Layer 5 of a small transformer language model trained on English Wikipedia (13 layers, counted from 0, width 64). Numbers have three digits each and are written without spaces.
Take only the direct path to the model's output, skipping the later layers: a vector added to the residual stream pushes a token's score in proportion to its dot product with that token's output vector.

Output vectors of the tokens that the questions are about. A number n stands for (n - 500) times 0.0079.
"ke": 511524479498424508437360526558506550516560491442545465510577440423482457590484508440517388560501431423441449465492519639616540433538499573525401427533507430639435480593554482494455470542601596
" announced": 566340486467492522376470496490470555572620462534519543627608354477421499568429589408537517391592430605573414468485577600699413524441518459514497441462389439556504495499428563572465396397593591
"ally": 579460624581479528445507452604583506496446354500501479392541516511405526521357598514540425404601412582514371473436704714576610490374571552495527581433365446615452530333395543530402517485480517
"9": 638099735572644667361292535673462590509751151647641868605698072563281458597256498251712340642976233673571371312442871568817321396364697405394284289565359342747333401209708655611194455133682814
" American": 529362563478495560474479520495625577537532456565502499564529430523467466504531516457577460603576418535577464493415547583503389512396584474435455525523481526547490458490582472408349484448494490
"ꦸ": 638099735572648667361292534673462589509751151647641867605698072563281457597256498251712340642976233673571371312442870568811321396364702405394284289569359342746333401209708655611194454134681814
"ity": 524479583582449498459450518577559504614497328523449460642559552564477478518418517333460394569624561627438411386470666596538443423495441504482544372423381569402525444390633464564475482544535615
"1": 638098735571643667361292534672466589509751151647640867604698072563280462601256497250711340642975233673571370312441870567817320396364702405398283288564359342746333407209707655610193454133681814
"se": 484490469533550505526486663536628447415514449487513504461599539617467415593430482479608500633597553416355487470410543549543504421500599406543412423510517502429436549434522426513518383483495531
"Career": 625470614495504612454433589488613576491607335674542660559615441439406514432416458469511463590546457656497480339440465579687393534454466564564416377486353473586428439377481492520483362388486637
"[": 638099736572644667362293535673462590509751151647641868605698073563281458597257498251712340642976233673571366312437871568812321396365702406394284289565360343747334402210708655611194455134682815
"ard": 559451618428546479446501464466435480579466385542598525542456433527413637514487525514518525562532472437452311459385611554515371556517530584478524482639379386590606476560460446485452520396545669
" married": 570338486439490520318427546561532531500523323594559493545601371529424498572512569394556476598540413609607457471384582575573485548523604413501455469417445404666544489480541518561446372441521550
"ball": 616437507348582523452496581486499659494598333481539614636620307416380533428449439492471532586569427520504398495451802412523399398448497550450373354619489553630438582498472548548424512362624598
"ial": 638444580496447535450576552673484392520428360537525585708569392444503404471442468555436488660651590523498411346437830531636505494389527478465435417385474455496450445460610427555390498466439525
" College": 555388548525583544478456632516512537466604379613516554651628418491471438562502430453453428532592430595560466443454488524483348380453543507589411426536429527599484435444518501599437421394599521
"ight": 533300591546554531560462377465565499512524349494526606519520460437375541497548450512483520572523551527540448507520621526732584506444466457499381352494441425674434555374449451375460555524522658
"ꦾ": 638099735572643667361292534673466589509751151647641867605698072563281457597256498250712340642976233673571370312436870568817321396364702405398283289569359342746333401209708655610194454133681814
"mission": 529461556452463540465462561523481567466607364614543604483489469494457558494423438445462506466575412528570399347590626507542566404441430385558412522621367451674433537356525546640487427491565624
"ine": 516434600561566505448416372441493465578391441648524548575554485606439413550597436462492513662509554523574425458453650479558490502389527594419383433453530427509401498437580406551454481487567568
"iv": 603481533544638527519412470375497637561453433536469484560601516491432520532470476426447399530584473576465388419594630455593436459502524538462501542472427365442465480433505470542551429531607573
"$": 638099735571643667361287534673462589509751151647641867605698072563281462601256498250712340642975233673571370312442870568817321396364702405394283289564359342746333407209708655610194454133681814
" century": 612342625469570562389450542597555434569493358612493689602446468417442576556405345361526539592556406533599571302445582468657489422416639425462405421624372350647527408400568590479472553491577511
"ary": 572432471507640488508560511551580578549443315483503552569394445265401437502460620427488491591633503562472297487472696625504445448476523488583448473578413367544532509372501455590464526507647526
"ency": 490474582478482548450385317487530583627502356536530558624584491401331563526475638413605411611614362673448354305466615538415401480407470472552521395555492411542455504525566515643495590471510648
"ong": 545382619530503503545455507503482547543553474584555447496643467516446479617495509526491433672517468535505364434550641575474422446432457530462403467505345463464499515486506465544573433442425588
"⁄": 600324603430606566445476581559538559639510287480598614380561387483360553564396426311524446614750365567494506358541752436541541519377482530410465354548365559587490465469582522580471461384549564
"le": 501551491452464491520573496518577367440463538530512523486616577484426449428454542460539578568448499512495381425500604530506524503460407509418497489599507478563526491450434379530565444541618555
" medal": 600334534379517533426491665615636555425694334531565625534616395528402419471424592496566476630619432381527522413444582537537405449448587486372440335504349538492452519460545690499483510274632528
" League": 542451509438611528493446599605599463493645347610555559487575388433465469492485528486525478548613403566558434420443518513529428454429438573508538324531421559559478440454583437511465559364580517

Each question shows what one neuron of this layer's MLP adds at an activation of 1. A number n stands for (n - 500) times 0.0018.

n201: 654541542679427629552548622412438515531368450484599520435530462636637525588644596681429298533466584480615370384466546233252216499415551598504482542529325561529408491522422469556532407448499532
Which of these tokens does it push up most? "ong"

n29: 646419345545610606479465475489481522456423529551556466512473546482446558535594596563366471490530446456466616518490482459519453502396512438484517545459473507493443492425490452507569545543565520
Which of these tokens does it push up most? "iv"

n188: 557720533506539265490687696325412492459519555560272509880476471368361537518721491580530414368437411566593691473477357572563293482280438577464470576574511641434436504486536597656269627240501482
Which two tokens does it push up most, strongest first? " College", "ball"

n215: 569403460501438551464567286513469437479503560465406449392308428535570498502426410497563652539523351516501413476626516543496461558479562624525518486405584428566515589610471637477549670557473463
Which of these tokens does it push up most? "ally"

n231: 494495446579552330545527603522486525467492509554463516472495578515506467546529523471430450499500472542505512538533554490478509576479600511522417473494582543414542480539385501486493419527424475
Which of these tokens does it push up most? "se"

n49: 530462504538470436515499487520488487460408538506537483557512456521523554504480399511523425475476538570448534518498492503553577571512546490483510529492544459438478483557496542411448504467485466
Which of these tokens does it push up most? "ial"

n23: 446468689430490464642554394562528410459565603485448453249636426423588347473296427631584606555484538444747402325421493561730465656242555522347499451613534463561716483516499380494777456492377389
Which two tokens does it push up most, strongest first? "le", "ong"

n71: 469524492497513545485501487459500479473463478494530474454538530490496559544514559498428524469519501495568413533520483499455500520489534491551479507473539536510499464459477492515483516509481539
Which of these tokens does it push up most? "ally"

n44: 469509478563499471474504447484468579520504425465403554416552556482512478491492454482510484529413558495506446467536584491472561504527578543404475503432490522601499541523580513486448495489514446
Which of these tokens does it push up most? "ine"

n70: 476537507492505558511504542559458483550520375541484444434521510467493522498533515513544494490517466463567462491513470463509574455502431529465541464539451490504500476522569467502480523525468482
Which two tokens does it push up most, strongest first? " League", "⁄"

n141: 412474496547405497528477532520485376570479618464491566564512450485575516451453461435523591482399496599480449494619531682407416578542392409401544453393520460611433494500442570482438545431774450
Pushed down most: "se"

n176: 472520460486505481535442483535499480498521478493550497507546472550443508466524532484447492517528523478466516540525465457482547508521565473511491511505436579470525508503485485534450471525508461
Which two tokens does it push up most, strongest first? "se", " medal"

n10: 519526501494453508482473500534540519493516506517483511516507454520501526511486521503464524459507413433488443545554477536481475488510585527493481509502464563493482525492562535435512432522527455
Which of these tokens does it push up most? " medal"

n243: 423478582385654461461424410560424592370408597679527372614596477769425578429424528443473534619470493448520576487576366351525595441476531482411370825469642627384497481438574369373351461543663633
Which of these tokens does it push up most? "ine"

n114: 496437352701525628464348484414669389387500466498160497480466421462568418570497512620515563643346705530553636682345439475516603517312509327556468495444501490809641457561428458564474657609463330
Which of these tokens does it push up most? "ight"

n205: 527596488399664410406470643413596530552403492545370423664417401635519520542563474526458571571471341524433615513439426403524572559437493640417528421572543406609443467296574582368494471474639450
Which of these tokens does it push up most? " century"

n218: 445539479476514500494474496457508504459485475475556530510573532504503567488547521494476450471479493413501438511505477501513502522547526490575450501525568483492514425507517495534488508458494499
Which of these tokens does it push up most? "ke"

n27: 606477496458418649368637436421501477666668648434769675484762618566371563378486285575635356484496666592400534446476402470513498458495374579528462277620700753438408322435426322557476235407351500
Which of these tokens does it push up most? "Career"

n239: 569451415348574491592385575504726416451564603612401589390464449481564587589428447417367371461511380561491443509476481402519490602411417478495510487558633605414522473615586655508684335453404607
Which of these tokens does it push up most? "⁄"

n207: 563546519490467415413523465575445537570529537516498493520424481508517515515529477563520458437470560486484465523515485475571457563448509416504423490530526546475441518463462543541502459548597466
Which of these tokens does it push up most? " announced"

n90: 672610691450470477485431552558513442428367529518530551501498518497589334536594500721359565534478470543497544422510596467438500532456571412519472533290510507477521542563452356423425489481547455
Which of these tokens does it push up most? "ial"

n63: 579523587604434289628426586613571440372531531355467662508557528475475598405651472394406546316520427545466501368409406548534729351585487421454581436550526711616561436427457404430334647564307579
Which two tokens does it push up most, strongest first? "ight", "ally"

n47: 542574557231472557608574533516488507595510402511471539492531544571476428621490500430459487448475501462497550473476512515437468454488405525582470545506573323485455332472602437699616567414518597
Pushed down most: "ight"

n234: 524497503461503510474486500451527492496527505473538474522479525515492503528509511501491506464500487498514486477495497494536449536453466487504526468530499516479511486509553473523546496515505558
Pushed down most: "ally"

n240: 540686616528413383459584554513513516468545543485456599560507395504609393550508578616375483609588459423443489510530712322642501385400470283378417501414598573475603454477500393537533414506464450
Which of these tokens does it push up most? "ial"

n150: 502508539489534480456518524469507467532536447529550497559517492528512475461494479450486509505564534504533521467493510453491498495521490509396471556530482549490489482476507525491502489473460533
Pushed down most: "ke"

n184: 508496552597502472444420414441650493494549515320441663470741403542594434643473588599467475497651555543539383379451304487441580516542536526390641401351479389424453559505417497252655609542688429
Which of these tokens does it push up most? " medal"

n197: 534367545581577262575403467602548446435554546529232683509393638533456513540476486355585582435417521631580571471396462536579544480389540519416498540510540425491491618601512533311546461598485547
Which two tokens does it push up most, strongest first? " century", "ight"

n144: 509669455542142470342478596338199593541741211474126570873375668636548506879719536358520709322492167670226639501943558439387656557534140536590490736819579474676237553229378520493295426179680509
Which of these tokens does it push up most? "mission"

n17: 508485519516506446492466493501525539512528473525509505495470515512490527483478479466513475497492484527497492482470487531498458516507482519537501530469523506493521462542533499519506511531476493
Which two tokens does it push up most, strongest first? "ency", "ity"

n13: 520548506394409503545400440451394518453580583448396451535462383449530505498627499571625505508500523577387539438484379499549530356624504609404460477482561461611511500639493612520500564501550603
Which of these tokens does it push up most? "ke"

n172: 538522538510509459500519491488528476517480538481519475538473457518553537502506515460513485487538489528476521506502485497474481500490452480482451489475503525473493476499510461540499490523488547
Which of these tokens does it push up most? "ity"

n94: 473533463538461426399571502418495483575579393454457451613451447519464373456509514495568499471465547531533570480546589565550409463511523529528573474579548529471529501448517498523515492453513470
Which of these tokens does it push up most? "ity"

n124: 294485409656457426543467400477514595457650469505549461557400668393312486604441632405280566453482438403539473581681552629516362495658556427392542630563441396543645611484423486450687529352618409
Pushed down most: "ial"

n193: 646405624256622437716680522237305769535211665106445513440634322502481459515528461525636441622520536468427418210817587741635642570400387328645305529620502505505450634483356546586338446383563716
Pushed down most: " League"

n98: 481492457468349500557575431458526536561485572523508432586494564444448467505458482580572465452558498412521480574526644404494409415524558482392576532538397524565431618473519491415442515359503564
Which of these tokens does it push up most? "ball"

n3: 377505596492473360397518414441504389470601478556500497580555552534405389550463528518516383461399582565581606411501529532540524442366444526534485491504481514562489601527615579580520463524476417
Pushed down most: "ard"

n34: 443533594588458516509297581459643645543521579486432503529506378365609611462486480566539413562648390641537432562382443549347431526500469465458347559478505502396510514473471495423489485652625451
Which of these tokens does it push up most? " American"

n254: 448532439415506571447444447528627482508547479516449512544438420518507548468544543637418525487514495517444435518488478373549507450485533488481512499492522510534551475540465564564512466517481536
Which of these tokens does it push up most? "ball"

n140: 519472482473470458543409609543552467462571510511550555501413447439446412459419499505410454501460491524519508467444429588499529529468466526567451558445598455555586450591484556524579429610522603
Which two tokens does it push up most, strongest first? "ke", "Career"